Layer 14 of a small transformer language model trained on English Wikipedia (23 layers, counted from 0, width 128).
A neuron's activation on a vector x is SiLU(gate . x) times (in . x), where the dot is the dot product.
The model reads these tokens: " E" "x" "ec" "ut" "ive" " C" "ond" "om" "in" "ium" "," " a" " t" "y" "pe" " of" " h" "ous"

The vector x that enters this layer's MLP at each token. A number n stands for n times 0.037.
0 " E": 10 6 4 11 15 10 -12 -3 17 64 51 17 -23 29 8 -31 2 -22 -38 -17 54 -33 -18 -15 -14 -28 1 -22 61 8 -33 26 5 -12 -6 -13 37 25 38 -24 -6 -29 -9 41 10 42 -12 5 -19 -10 8 -6 11 -12 47 17 51 -29 2 3 -42 6 -32 16 -29 -21 7 23 -23 27 -8 2 -24 -42 -18 -28 -24 -16 30 4 -2 14 -8 -41 -16 -20 -33 -15 8 14 -22 -30 35 -6 -45 27 41 -30 -24 3 -25 31 -9 11 0 11 19 17 28 9 31 -9 -29 43 -45 5 -5 -27 -18 40 1 -93 15 -25 20 18 38 25
1 "x": -35 21 -16 2 -15 20 30 -4 9 31 18 31 -19 18 41 -67 -12 -3 31 11 25 -51 -30 -27 -1 -11 21 -17 42 35 24 39 8 -34 10 -16 10 -26 25 -42 -1 -54 -28 49 34 -7 -10 4 -45 -1 -24 -28 26 -19 -8 16 15 -21 -1 -50 4 -42 6 40 21 -15 -15 10 10 25 -34 -13 -7 0 -27 -11 11 21 2 24 -20 14 20 -65 -1 -3 11 -28 -14 -17 -13 -25 8 -34 -22 9 34 -26 -21 -20 -14 1 -30 34 20 6 12 -7 31 85 35 -2 12 32 -7 54 28 -9 -6 33 10 9 -22 -11 -3 -13 35 53
2 "ec": -32 5 -5 34 -5 -21 19 -46 20 24 8 28 12 -5 -33 -19 6 -8 -17 -37 31 39 -8 -27 21 -21 3 8 -13 26 -18 -29 -12 3 36 6 30 -40 -4 -55 -27 -5 -24 51 18 29 -19 46 35 -32 29 10 19 1 16 -2 25 -34 13 -26 7 -5 -31 -12 9 17 -3 7 6 43 -7 11 -38 -11 -3 -11 -47 36 18 -4 13 35 -6 -42 25 21 -37 26 -31 -33 21 -14 7 -47 -7 -19 11 -7 33 17 -35 8 -4 6 59 36 53 28 -53 42 -13 -40 -31 20 14 33 27 20 -20 42 20 -4 40 -40 35 3 10 -17
3 "ut": 11 22 -29 -2 1 20 26 -15 -44 86 -15 6 -17 6 -6 51 -2 7 -8 4 20 -32 8 -9 27 51 9 -22 0 21 48 6 -21 -11 22 -6 -33 -25 19 -36 5 -37 -13 47 42 1 26 22 32 -23 19 -46 47 -27 -2 0 -33 -30 -39 -28 8 -14 -12 67 29 38 -25 -8 -8 35 -41 23 0 -15 16 -26 -40 0 -36 10 -15 25 8 -2 -11 -18 -22 14 30 -16 8 15 -19 12 -45 49 28 -22 -9 7 28 -45 -16 -3 5 -16 29 22 -33 19 -29 -12 23 -32 -6 -1 13 7 5 71 -27 -7 11 8 14 -29 28 32
4 "ive": 11 -25 -29 36 1 -14 50 11 9 14 20 14 -6 -25 70 34 54 50 -23 39 -23 -7 -13 36 -2 -23 37 -67 15 -1 22 -12 -22 0 20 -17 10 -15 8 -11 15 -2 -8 28 13 5 -4 14 47 23 -14 -12 -11 -35 11 -25 7 -26 -9 13 -46 -52 -4 14 -34 68 1 41 -16 28 -7 24 -17 30 57 2 -2 -25 16 -5 -8 -3 10 -25 -15 -20 9 29 30 18 -27 23 27 -26 -17 24 7 -48 0 31 -16 -1 -24 -44 -51 -2 40 38 -6 47 -17 -8 -23 3 -32 16 -19 10 -25 11 -28 -3 37 -21 26 -3 31 45
5 " C": -23 12 -43 44 25 23 31 -3 12 18 50 32 9 2 49 2 18 12 56 60 17 -17 3 3 -21 5 13 -16 46 -5 -10 17 0 -21 30 6 23 25 7 -23 11 -5 4 28 9 16 8 6 26 12 -1 2 -21 -13 22 -25 15 -31 -31 -33 -27 -48 -1 23 10 8 8 16 -17 63 -20 -2 -11 -2 -10 4 -24 -1 77 19 -69 5 -19 -13 40 -31 10 -27 -11 -8 0 0 -8 2 -29 35 50 -11 -23 -4 -22 -43 -21 2 32 -3 -37 22 -6 13 11 -54 2 23 -33 1 24 -18 -14 -22 -6 -31 51 -37 -3 -16 -6 39
6 "ond": -28 7 -14 4 3 -11 -15 0 -10 4 26 3 6 -1 -27 15 0 2 24 25 21 23 25 -21 1 -17 21 -9 33 13 -9 14 -4 -45 58 -55 -3 -18 70 -50 8 -4 -29 -25 51 -31 14 30 8 -11 -20 7 -8 -10 17 -39 28 -6 -12 -38 -18 -43 -11 8 20 -28 -49 26 -13 40 -21 5 -16 41 5 -10 -25 9 23 47 -33 -13 36 -59 88 -59 -45 -16 -52 -1 -31 14 -3 -5 9 29 28 2 -1 17 -25 -11 -17 -7 0 -32 -3 -16 -15 48 31 -12 -26 31 10 20 -26 -17 7 -18 -21 -45 1 4 -21 24 -3 16
7 "om": -14 21 -42 3 -6 -8 3 -4 21 53 7 13 -5 39 33 24 -13 31 13 17 16 -26 -11 16 25 18 -13 -75 60 15 5 -18 7 -22 47 7 53 -27 20 1 2 -16 -16 20 32 -12 1 13 37 -15 64 -72 -10 -27 -10 -19 -4 -32 -14 18 -1 -23 -3 -4 10 47 9 60 -15 64 -17 -9 -22 6 44 30 -3 8 -46 35 25 1 18 -46 -35 -3 -48 -34 27 -17 2 -17 20 -3 -7 40 20 -27 11 27 53 22 14 36 10 -9 23 -14 -18 6 18 -4 11 12 8 35 33 25 -21 70 30 -25 14 -8 22 -7 -7 16
8 "in": 3 -22 -19 0 44 -23 25 -33 -1 -20 16 35 -37 5 23 63 10 13 12 15 36 -5 1 -32 43 -20 35 -7 46 12 46 24 -18 -25 29 16 -9 -67 -9 -32 -19 -22 -1 6 43 -55 12 -2 1 0 28 -3 -45 -31 -40 -9 39 -53 -31 -8 -13 -57 0 -3 16 -1 3 27 18 -3 1 65 15 -36 -10 -34 -14 6 23 -5 1 5 12 -32 -19 -20 29 5 2 -72 -13 -30 -5 -26 13 9 36 -36 -25 -22 -30 -34 -39 16 -5 -36 30 -25 -7 66 -5 -16 -9 -4 -27 -16 23 9 -14 53 -6 2 21 27 25 -1 13 0
9 "ium": 3 -18 -12 -1 0 -5 63 -12 -11 21 36 -29 24 7 35 16 36 50 23 22 -15 -3 -1 0 -2 11 21 -43 62 -8 7 31 -5 16 15 -43 70 -27 13 -25 -25 -42 -35 47 35 -27 -6 38 52 -23 26 3 -1 -8 21 -25 33 -28 -35 7 -34 -46 40 -6 -5 25 3 10 -4 46 -31 -12 -16 8 45 6 9 -19 40 11 -23 -4 3 -34 -5 1 -37 28 21 9 -31 3 -9 36 -45 22 24 -42 7 -13 32 25 -24 -2 30 -28 25 -4 15 13 -17 -26 -24 -2 -23 15 41 22 -4 13 -1 -1 20 -59 3 -46 26 -3
10 ",": -5 -4 3 37 5 -11 -17 -39 5 27 29 36 19 17 72 39 3 -13 -8 15 28 -38 -28 -2 4 6 -34 -12 35 -40 8 -4 -1 38 10 -35 3 13 -3 -71 -25 -27 -8 55 32 -8 -8 23 70 -25 -9 -5 8 -29 9 12 6 0 14 -17 -34 -4 25 13 -52 -4 16 32 13 29 -1 -5 1 -7 -29 7 -27 14 26 6 -21 18 11 -7 14 -18 17 6 -12 6 -23 -20 35 2 -28 74 26 -40 -1 7 6 -9 -54 4 46 -3 8 8 -11 11 21 -6 -19 2 -84 2 8 -19 20 -13 -1 10 55 -37 -7 -23 -20 17
11 " a": -15 14 7 2 5 3 -5 -9 28 16 40 -28 41 3 37 -26 -15 28 1 -59 72 -23 -29 -12 -18 -23 -20 -22 42 -40 -5 1 -38 9 -2 -11 20 -32 48 -42 -18 -60 -11 28 11 30 -32 38 13 1 -17 46 1 23 -23 7 -18 -2 -55 -22 -33 -17 -18 16 -43 8 4 -1 -27 37 13 -5 -41 38 -22 -22 -5 18 30 -9 2 44 -2 -34 -5 -36 0 3 0 10 -21 -18 2 -3 -40 23 41 -43 -16 -31 -7 -25 -18 2 37 22 -5 18 -15 25 16 -18 -1 38 -56 39 -17 -2 8 -30 -13 -32 0 -11 60 -21 43 22
12 " t": -26 -10 -14 12 -20 -12 21 -18 20 37 34 31 -39 17 76 -58 -7 1 -12 -36 30 -44 -8 -8 -5 7 20 -5 10 21 5 -14 -10 -27 2 -14 31 -12 -9 -48 30 -21 -14 22 56 0 -7 17 5 11 -3 -17 -8 -4 -26 22 4 -14 -38 -7 1 -18 -15 25 21 -2 10 8 -10 60 -39 8 -33 30 -36 45 -28 -11 -17 21 -54 -2 9 28 6 -49 -23 4 9 -2 -31 9 -19 -20 -13 60 48 -37 -4 6 -20 -57 -43 26 -19 27 -21 21 -8 22 -8 -21 16 52 -33 1 -35 5 8 -16 28 -45 -10 -7 -23 12 9 49
13 "y": -20 20 -34 11 22 -9 23 -2 -18 35 -2 7 2 2 -2 -19 -41 32 2 -6 17 -24 12 -18 -34 -20 8 -72 -3 -33 51 2 -25 -21 -37 6 40 -45 22 -44 15 -18 -30 25 18 -19 -33 -2 -20 27 6 -21 -37 34 -15 41 39 -22 13 18 -23 -57 26 -8 32 24 14 15 -17 22 -49 -54 -57 16 -1 19 -30 31 -6 52 -27 49 7 -37 15 17 10 -25 5 1 13 -8 20 -5 -26 21 29 0 17 24 -27 -76 21 40 14 -17 -11 8 -41 18 -18 -3 -17 -30 -24 36 4 -26 -49 13 17 -27 8 -13 24 -13 -5 -13
14 "pe": 3 58 -1 8 12 -4 36 0 24 35 28 44 17 -13 -3 22 25 32 -16 12 50 -2 11 -17 -21 25 22 -24 15 -19 57 -6 45 55 -17 -22 57 -18 -25 -17 -35 5 -15 -8 24 -29 -36 29 12 -1 -15 -15 -24 6 11 -11 -4 -23 -6 26 -12 -51 6 0 11 21 -23 38 39 43 27 -8 -32 47 14 -4 13 21 -10 44 16 18 -21 -39 13 4 -47 -53 11 25 -32 -12 3 -54 39 13 26 -50 4 22 13 -51 -19 38 -25 31 38 26 -21 39 -11 -2 6 -6 -9 27 11 6 -26 4 11 21 -2 23 35 -45 38 0
15 " of": -3 15 55 26 14 -40 7 -4 -3 39 37 29 4 21 43 5 -37 72 -14 -48 41 -11 -4 -4 -2 -25 5 -8 63 -17 43 0 5 12 4 -39 29 -18 33 -24 -35 -22 -16 45 10 -34 -27 27 26 7 12 26 16 -32 -3 12 17 -44 -45 -13 -24 -13 27 48 -44 -16 -3 -1 21 23 -9 0 -30 51 -26 -33 -6 21 19 4 -17 16 43 -24 -3 -30 11 -36 0 29 -17 -13 2 14 -7 22 12 -28 -3 -5 7 29 -46 -35 -1 34 16 18 -2 10 42 -11 24 -4 -39 35 16 12 -12 -19 -29 -15 49 23 26 -25 -10 -10
16 " h": -21 -7 -12 67 -12 5 4 20 15 29 51 -7 4 11 94 -22 11 -4 -14 7 50 -16 -7 27 -32 -1 24 15 41 3 -12 -4 6 -11 13 4 16 23 39 -70 -19 -44 -11 38 32 23 -50 46 -12 -4 25 -22 3 33 -7 5 -1 -15 -1 -1 -2 -28 -22 15 -21 9 5 13 16 39 -50 26 -48 18 -57 48 -47 20 -9 25 -39 7 22 7 -8 -23 -3 -2 0 -13 11 -9 -23 -15 -19 9 18 -36 6 -15 -10 -34 -28 11 11 12 -1 27 -7 36 -4 -29 30 -13 -29 32 -13 0 8 6 -22 -17 -5 -25 7 17 -29 33
17 "ous": 5 12 -12 39 27 21 15 20 -1 13 -10 4 46 -7 5 -7 -62 13 -2 -10 45 8 -31 -2 -31 5 33 27 0 7 36 -11 -15 19 7 20 60 34 58 -40 10 -33 -10 -21 53 3 -6 5 34 17 14 -56 37 -27 -8 12 -17 11 9 9 -10 -42 -8 20 -2 1 -26 -3 -59 21 -21 19 -6 11 -43 44 -47 -14 -18 3 -5 12 -37 -70 16 -22 13 -14 -15 -9 22 -7 -21 3 3 47 17 -44 24 15 12 -31 6 64 1 60 19 2 19 64 8 -23 27 -36 10 -19 11 0 4 10 -36 -33 -13 -32 -12 -18 19 35

Each question shows the input weights of one neuron of the MLP. A number n stands for n times 0.014.

n241 gate: -4 19 -22 -41 -40 -18 16 0 1 -21 -18 45 -24 -21 -2 18 8 7 -2 -21 32 -12 -7 28 -25 1 -7 -38 -19 -2 -2 -20 28 -21 -11 -8 7 -8 15 22 1 -1 1 -4 5 17 -3 -4 -28 -3 -5 16 -3 -16 -12 20 12 9 29 9 36 -23 8 7 4 -12 46 -2 -4 -7 14 -15 -3 24 3 -18 3 -18 -17 6 -3 -12 -45 22 -18 10 -23 -7 -17 2 -34 1 4 -7 24 3 -10 12 46 12 -11 -2 -17 35 15 8 7 29 -13 3 -14 -20 19 -14 12 7 -35 -14 25 20 2 -35 -10 18 -33 6 28 -25
n241 in: 31 12 4 -18 7 -30 -2 -6 -16 29 27 -1 -9 -15 -4 -28 2 -34 -2 -13 -3 22 10 -19 24 -33 -6 -20 -24 -1 -32 -51 13 19 -26 -13 0 -11 -3 -1 12 -24 23 1 -16 41 -46 13 13 24 28 7 1 -6 -15 6 -7 6 -13 28 -3 23 33 14 -12 16 -4 -12 9 -7 15 -46 -5 -1 30 -21 -24 9 -11 -5 19 6 33 28 -11 7 37 -36 50 -32 -20 -24 -6 -7 -14 44 -15 -12 7 18 51 -8 -8 38 -1 19 -29 31 -1 -17 22 15 -9 -27 11 9 6 37 -9 -19 -23 12 1 -9 4 -13 4 -22
On which two tokens does it fire most, strongest first? 14 "pe", 13 "y"

n28 gate: 0 -16 8 16 -12 20 -12 31 47 11 -35 1 2 -21 -14 -11 -23 -3 -10 -16 -23 -10 -15 2 20 -8 -1 -6 2 47 -43 -2 7 7 1 15 -26 3 8 9 2 23 -2 9 10 16 7 -6 -9 -8 -11 12 -4 4 -24 -8 -3 31 -40 8 24 -25 -21 2 -18 10 -2 15 -5 6 -38 12 -12 -21 -17 -17 -4 28 2 6 38 11 33 3 12 14 -20 26 -16 6 17 20 -20 -13 14 -22 4 18 4 -26 -19 40 -25 -49 -21 35 14 -14 20 7 -27 -22 44 -21 -24 11 41 -29 -10 -34 7 -22 4 -5 -12 -8 10 -9
n28 in: -14 -10 2 2 19 -51 18 -21 -3 -9 25 20 24 -10 -16 16 -11 -9 10 -8 6 8 -9 -13 4 -4 13 15 -30 -8 -15 -43 1 -4 15 -13 21 -48 -75 35 4 28 -16 -26 -1 33 -20 -8 -1 19 11 6 -7 -36 -21 18 18 24 -1 22 21 4 -8 -10 -2 -7 7 -28 -18 -2 -11 10 -29 21 31 -19 -13 -20 28 18 -31 -32 -2 -17 37 -10 -14 -37 14 -4 17 -2 1 11 -25 17 25 15 18 26 1 -23 10 5 -4 10 -13 2 -34 -3 9 -26 -52 14 32 4 -18 8 -22 -2 -51 12 24 -7 -1 -5 -6 -3
Which token does this neuron like most? 2 "ec"

n119 gate: 7 5 21 3 6 -17 -1 -2 24 31 20 19 0 20 9 -14 -2 -25 -8 9 42 31 -7 -22 10 -33 16 11 5 1 -6 7 16 5 5 -4 -8 14 17 -11 -11 37 -12 -2 -31 7 1 6 -13 4 9 -5 29 24 14 16 7 -24 7 -4 7 11 -3 -9 -17 -41 -14 -42 -30 12 4 2 -4 -17 9 24 -11 -30 13 -29 3 -22 15 -34 -1 -10 -26 -15 11 -20 3 -9 24 12 5 -26 -12 16 -19 -20 -13 13 0 5 1 21 21 3 13 25 -2 8 1 20 -3 -14 -28 -19 -20 -9 -3 -27 -8 2 18 24 -7 3
n119 in: -6 -1 -3 -5 0 -13 -1 9 2 -3 27 13 -2 -10 20 -26 -13 -11 -37 -5 24 3 -24 -5 -29 -14 5 2 -41 -14 9 -4 1 -2 -18 13 -16 -1 -2 14 11 15 5 -13 -36 -7 -7 -15 -13 -19 -1 37 7 16 13 6 -19 33 11 -11 19 12 -16 6 -3 0 2 -13 -51 -21 3 -20 -15 11 0 -19 -19 -17 -7 -33 21 -18 30 -13 -25 -24 -17 -4 14 16 -12 -29 40 26 -29 -7 21 -5 2 16 -6 4 -2 7 51 2 8 11 18 13 -6 -5 8 16 -21 1 -8 -8 -20 1 -4 -46 -14 -11 -14 6 9 29
Which token does this neuron like most? 0 " E"

n24 gate: 13 20 -3 -2 12 -1 -21 -22 11 -16 29 -34 -20 -13 -2 -19 -16 15 16 15 6 11 13 -42 -27 -10 16 9 -29 28 -9 -14 -26 -16 -20 6 -1 10 12 -18 3 8 5 -25 -18 21 5 -9 -38 -23 -27 -16 -30 -40 1 -17 -31 2 -2 17 2 -23 17 24 -12 -4 12 -11 9 -15 9 16 -29 -31 27 20 -15 3 -38 -3 12 17 17 5 46 8 19 -17 10 -15 24 15 -26 10 5 -9 -22 -44 -1 16 3 -9 -2 -29 -24 -3 -2 -1 -19 -22 6 22 29 19 -7 -5 1 -31 -8 -21 42 -10 35 35 -15 -2 5 0
n24 in: 18 15 11 19 -4 3 -23 -56 -9 21 -37 -11 32 -10 4 14 -25 -5 9 5 35 -15 -37 26 19 5 -5 -2 -16 -31 -2 56 -32 5 15 -11 52 21 1 7 12 35 33 10 -31 23 -11 18 -31 -47 -15 12 5 20 -22 3 44 9 4 -22 2 -1 15 -14 26 -16 -7 -28 59 -11 29 6 -18 -8 19 13 -7 0 -20 -16 19 26 20 4 -10 -26 -14 14 -39 -25 8 -38 38 -6 29 12 35 -13 -8 0 -8 -2 -2 -5 4 3 -5 41 16 -4 -3 -2 34 -4 12 3 -27 16 8 13 19 47 -20 -17 -13 -22 9 23
Which token does this neuron like most? 4 "ive"

n299 gate: -8 -11 -3 -9 4 9 6 -9 -6 -40 -2 40 -43 -1 -1 -20 36 -12 28 -18 -2 35 -8 -29 6 5 1 2 -9 -11 5 15 -6 16 20 -2 -16 -8 -12 10 38 4 4 -41 16 8 2 -26 23 13 -20 -2 5 -27 -27 -9 6 6 16 9 -8 11 10 1 -34 -1 28 0 -19 10 -20 34 2 39 9 -3 5 -3 5 -42 -5 23 -7 -4 -8 13 2 3 22 30 4 -2 -50 19 -12 0 6 -7 22 -2 32 31 -21 8 -8 -6 27 -21 -4 20 1 -2 10 -14 28 -8 8 42 14 -6 -7 -10 -19 -1 8 -15 3 15
n299 in: -8 24 -31 -31 11 12 0 -7 26 -15 -20 2 9 -27 10 15 -4 -29 -8 24 -5 -14 -27 -11 30 25 8 27 10 -20 12 23 -15 -26 12 -26 -14 11 -20 7 -12 -34 -37 41 25 -12 -4 24 -15 10 1 -3 -12 -18 0 -17 -3 -38 26 -8 -8 19 -22 2 -32 8 -21 -10 -3 -36 24 -3 -3 21 -28 21 -20 4 -2 -13 0 -13 -9 5 21 8 21 2 -3 22 -9 3 13 -3 -20 36 -4 -2 -2 28 13 -17 24 4 9 -11 2 -33 -11 -6 33 0 22 14 -1 22 -12 -5 -15 -15 -4 -6 -3 32 -15 -9 -1 9
On which token does it fire most, and how strongly? 17 "ous", at about 3

n162 gate: -10 6 -16 13 -15 -5 -8 -10 5 -1 -15 -7 2 -8 -26 -23 -16 -16 23 10 12 23 19 23 3 -25 -2 -9 -4 8 -8 22 2 -24 -3 -6 1 9 -1 11 -3 -4 -18 16 -29 -3 -28 32 -19 -28 18 -8 22 -2 37 -22 -16 0 4 -6 4 50 8 -31 -12 15 30 -7 -21 20 -14 -10 -33 14 1 12 -6 -26 -25 22 -23 -20 -11 -4 -21 22 12 19 -12 24 8 16 -28 20 7 13 -66 4 0 28 -42 1 -31 -20 8 1 -15 -29 2 -10 5 -10 -10 20 8 -11 20 13 -11 1 -36 2 36 8 -20 -7 8 2
n162 in: -3 18 -10 9 24 32 -18 -1 -21 -28 23 30 10 -3 -5 -22 13 11 32 15 10 10 -9 -26 47 -30 -7 7 -8 5 10 2 -26 -18 4 -3 -28 0 14 6 30 -9 -13 -28 8 20 13 38 1 26 21 -21 18 1 -11 6 -11 12 20 16 -22 34 23 19 -7 11 27 -19 35 -1 11 3 -3 -5 -13 14 -18 14 -19 12 -5 49 -16 13 -33 5 -48 -19 -18 26 -3 0 -11 -42 12 26 -5 19 11 4 25 -13 1 20 0 -28 35 -7 2 -19 3 6 19 -11 1 -21 -13 -6 10 21 -2 -29 16 7 -50 21 -7 -18
On which two tokens does it fire most, strongest first? 4 "ive", 15 " of"

n280 gate: 35 11 -15 -14 35 -9 26 2 -10 3 12 6 9 -17 30 11 -7 -17 14 36 25 8 -21 37 23 23 14 32 15 16 5 6 -4 -26 -2 8 -6 27 -10 -1 13 13 -17 -31 -7 -5 -15 -4 -30 21 6 -3 -12 -19 1 2 7 -22 -12 1 -14 -3 -55 34 -35 -12 -24 10 19 2 -1 -10 17 -5 16 18 20 -1 17 20 15 10 -5 3 -16 -10 -11 -8 -11 5 10 4 -7 3 -36 -13 11 1 -2 -11 19 26 4 -8 -5 10 -3 20 28 25 -19 20 7 4 11 17 0 2 -10 -41 -6 -10 -16 -26 -23 16 3 -2
n280 in: 9 -17 1 -7 -13 12 21 -32 23 -16 -24 -28 -10 -39 -5 -19 -15 -33 -5 30 8 -12 -31 -12 -21 7 -7 -24 36 14 9 12 -19 -16 13 27 -12 5 -32 -27 -5 43 -26 -6 -23 2 -10 8 -25 -10 -17 -21 -26 33 -4 31 -27 18 -13 -3 14 1 13 -1 18 -14 -8 10 30 19 -19 -8 -21 2 -4 -32 29 -6 -1 33 -11 49 6 16 -5 27 9 -18 27 14 -45 40 -9 -10 -9 -8 -7 -15 17 14 9 9 -14 35 4 -17 29 -7 -17 16 20 22 -23 -26 -17 17 35 23 48 3 25 1 25 -19 -6 25 2 -24
On which token does it fire most, and how strongly? 1 "x", at about 11

n172 gate: 3 -5 -4 39 46 -9 3 21 0 39 15 -11 7 10 -26 -12 -10 -8 34 4 -46 4 14 4 -17 3 21 -16 -13 -8 -3 14 -24 -30 -17 -18 -7 4 -15 23 2 -1 32 -5 -7 2 46 -21 -4 9 -1 -6 -10 22 -11 14 -7 -9 13 -24 -21 2 -49 -16 -35 -13 8 -15 -5 23 4 -25 5 43 23 -28 14 -22 29 -32 -15 -10 23 -14 23 24 13 1 -16 -18 -2 4 -10 23 45 -15 -17 -6 -9 -5 2 26 -6 24 3 5 -1 18 -7 5 11 -1 -17 6 17 -2 -2 -13 -12 -14 1 7 13 -21 -4 -22 -19 6
n172 in: 2 8 17 -20 39 24 6 21 -4 18 33 -11 -49 9 10 -2 -16 59 -28 -18 -10 -4 -11 14 -12 -9 -22 3 -3 -34 -6 20 41 2 17 10 2 -22 14 36 33 4 48 -12 -22 -6 -30 -1 1 -20 -29 -9 -4 -21 -10 -2 -9 5 0 -13 25 -24 14 45 -54 -8 7 18 2 6 16 -32 10 2 -8 -12 -12 -7 -15 34 -50 3 14 -17 3 9 -34 -18 -22 -6 -8 2 -14 9 12 -11 10 4 19 -30 20 18 22 -11 31 -5 16 9 -5 -28 -27 9 5 13 6 22 -14 -24 -7 8 6 1 9 26 1 -14 -4 16
On which two tokens does it fire most, strongest first? 5 " C", 2 "ec"

n58 gate: 35 19 17 5 -35 15 34 29 13 -3 -13 14 -6 -3 -22 -3 3 5 -12 -8 -9 -5 -1 -7 16 -25 -27 20 4 -2 24 6 -24 -19 8 8 -9 20 -14 2 -38 -18 -23 -13 2 31 -14 5 27 19 -14 -13 0 1 3 1 -37 -9 37 -15 -14 -17 -19 0 11 12 -13 5 9 -8 5 -3 -43 -30 6 -50 4 7 11 4 39 6 -44 38 1 30 9 2 -8 -3 0 17 -14 1 45 -15 -2 2 11 19 -4 -15 -17 12 12 26 -32 -6 -16 19 -21 12 5 -12 -3 12 -27 -11 0 27 25 -7 32 -8 29 -19 13 -18
n58 in: 31 7 26 64 -13 21 16 20 7 15 21 -12 16 -15 -18 -19 -40 -1 6 -5 28 1 -28 -9 15 3 8 -6 -16 -34 -57 10 13 -8 3 12 40 4 1 -21 16 -16 42 1 -26 -34 26 -24 -6 -9 -5 9 -1 -12 10 27 -27 -9 -7 -16 -1 -19 -24 0 11 17 -10 7 2 -24 12 28 33 1 29 24 -8 -14 -19 -14 -47 -22 18 11 -7 -10 12 11 1 -35 -9 -18 8 37 -32 -1 21 15 -45 4 -27 -14 -31 6 38 -27 -22 -3 23 18 -15 22 -43 -9 -17 12 -8 44 18 26 -35 38 -21 18 -4 -16 -1 -14
Which token does this neuron like most? 3 "ut"

n131 gate: 9 0 -18 12 36 18 36 13 8 -4 -10 8 -28 8 25 8 -32 -24 -8 3 2 50 4 22 15 -34 -5 0 -8 4 -11 3 17 -12 1 -10 11 19 26 7 24 30 14 26 -6 28 1 -32 5 -1 41 -17 -7 -7 20 -6 -7 -22 -4 -18 -11 -19 -11 -13 4 3 -2 6 26 -9 11 -1 -14 -25 6 -11 1 -4 15 -8 40 -17 -13 41 -20 43 3 1 -13 10 -25 -15 -2 12 -7 2 11 -14 -13 -3 -4 20 -3 16 1 13 29 23 17 21 -4 -26 -6 14 3 15 -6 -31 3 26 -24 -1 -7 -1 20 26 -35 -12
n131 in: 18 13 4 -5 -8 10 -11 -19 -15 -1 -4 -4 -15 -8 27 24 -17 8 -12 29 23 -5 1 2 23 37 -7 10 5 14 9 0 22 -30 -24 25 -4 8 -28 6 -31 9 21 42 28 3 13 2 11 18 -8 -8 -12 30 12 12 -7 26 -4 -37 4 2 -13 -3 -13 -34 -4 20 16 -2 8 -6 -27 -4 -11 -57 -16 4 15 -5 18 11 -14 12 22 21 4 11 -18 -2 -20 22 -29 -24 5 -56 27 -9 14 -8 11 26 -30 -55 -2 -5 11 24 -19 16 12 -47 23 9 0 -14 33 20 5 -30 -6 -26 31 -25 5 1 20 -18
On which token does it fire most, and how strongly? 2 "ec", at about 16

n233 gate: 28 25 15 -19 -21 27 31 3 -13 -28 -21 -10 20 -3 -11 -31 -9 3 -2 8 14 -8 22 -3 31 -5 12 -23 25 9 -15 -3 -53 -22 -29 11 -30 8 11 11 -3 -17 10 6 12 -13 -12 9 15 16 -3 -17 -14 -1 9 1 -2 -2 18 25 20 20 36 20 -16 -17 35 18 11 -34 22 9 21 15 -2 -10 -23 -5 8 2 -30 -25 -10 -16 5 26 25 3 6 -9 2 -43 16 4 19 23 3 -2 -34 -1 12 40 -14 6 4 -11 1 36 0 25 -15 6 -17 10 -3 -14 -16 -4 -1 -2 -4 -33 7 2 -32 -32 -1 23
n233 in: -3 23 7 -25 20 12 11 -18 -22 -4 18 -2 49 -1 -7 -26 30 7 -2 20 20 -13 -34 -1 10 8 23 -8 3 -5 -10 18 -4 17 -31 48 -27 -1 19 27 2 12 -8 35 3 2 6 17 -3 -22 2 -8 -8 -2 -24 -49 -6 16 3 -21 28 25 7 15 -52 -16 -12 9 19 8 16 14 -5 -4 13 -11 -15 -31 3 14 -24 0 -13 18 -1 -12 6 10 0 -3 -10 1 19 24 12 -4 13 21 -14 21 -3 2 0 9 2 11 -44 18 -11 9 15 2 -10 -5 -6 1 1 32 -42 12 -17 -37 1 30 -7 -41 -33 16
On which two tokens does it fire most, strongest first? 0 " E", 10 ","

n210 gate: 20 -23 -2 6 -5 -23 3 -47 6 3 -28 10 -10 -53 2 -9 -12 3 8 21 13 -7 -10 10 -10 -19 -31 2 -29 -11 4 -30 11 -13 12 -3 1 11 -28 10 20 19 -8 -1 -26 19 7 9 -28 1 -17 31 24 -8 -18 -22 -4 5 15 32 -31 39 -36 20 -3 20 4 -9 28 -17 -13 32 20 -1 -13 21 -18 -15 -6 64 -6 3 13 -11 -7 10 -18 26 35 -21 -3 21 -21 27 -31 29 -14 -19 -3 -19 -17 3 -23 -4 15 0 18 -14 -3 7 -4 1 16 1 -3 15 0 -36 3 -2 -2 -11 -29 -1 26 5 -1 -11
n210 in: 9 0 -25 44 0 7 1 -20 -10 -5 -35 19 5 10 15 -30 -24 12 37 17 34 14 4 -9 28 -26 -28 -17 10 -16 -13 19 -6 13 -14 24 -15 -8 -15 -39 -3 -4 -4 18 2 42 12 13 0 11 -15 6 32 21 -6 18 29 26 -19 9 -1 21 -36 4 -34 32 7 15 5 -11 0 -1 23 -8 -7 22 20 -23 -2 -8 24 2 16 -8 -5 -47 17 -11 19 -29 5 9 5 12 -5 -19 -21 -1 -10 0 -39 -20 -7 -34 -40 -39 10 5 -23 -7 -12 29 14 10 21 11 30 19 11 64 8 1 -15 36 25 -4 -28 9
Which token does this neuron like most? 3 "ut"

n100 gate: -21 12 -13 -11 8 -2 19 31 5 14 21 2 21 -5 -34 20 6 -30 16 -7 13 -4 -35 4 8 9 -13 23 -3 -13 -42 -24 21 -29 -20 25 -11 2 22 31 2 19 -4 -25 34 -15 -1 0 -7 11 37 -8 10 5 6 -28 12 1 15 -14 28 -11 -19 -4 29 11 -38 56 21 28 17 -9 18 14 19 11 -30 20 17 9 41 -19 4 12 -52 31 -6 6 -19 12 13 6 24 14 -43 31 16 -10 -13 13 -24 -12 26 -15 23 24 5 23 -19 -21 -14 -10 -16 14 1 20 12 13 -3 -20 12 -4 21 8 -18 -20 -20 -8
n100 in: -17 -1 21 14 -5 13 -28 31 26 17 -8 1 -24 47 -9 -1 2 6 -26 41 13 -11 31 29 30 8 2 -2 -3 -7 9 14 29 19 -45 -11 -13 -26 39 -36 17 22 21 -21 19 20 -7 -28 26 14 -3 -13 -14 -2 36 -6 -8 2 -31 47 25 -12 0 -2 -8 -5 7 22 23 1 11 7 -31 -19 -30 11 -19 -11 -24 11 1 -2 18 14 21 -13 -15 -12 -27 5 -8 39 5 -8 5 -33 3 9 14 30 24 -12 4 -2 -10 1 -20 -25 16 -4 -7 -15 20 33 1 23 24 -19 5 -6 28 12 16 -21 10 -27 11 29
On which two tokens does it fire most, strongest first? 7 "om", 14 "pe"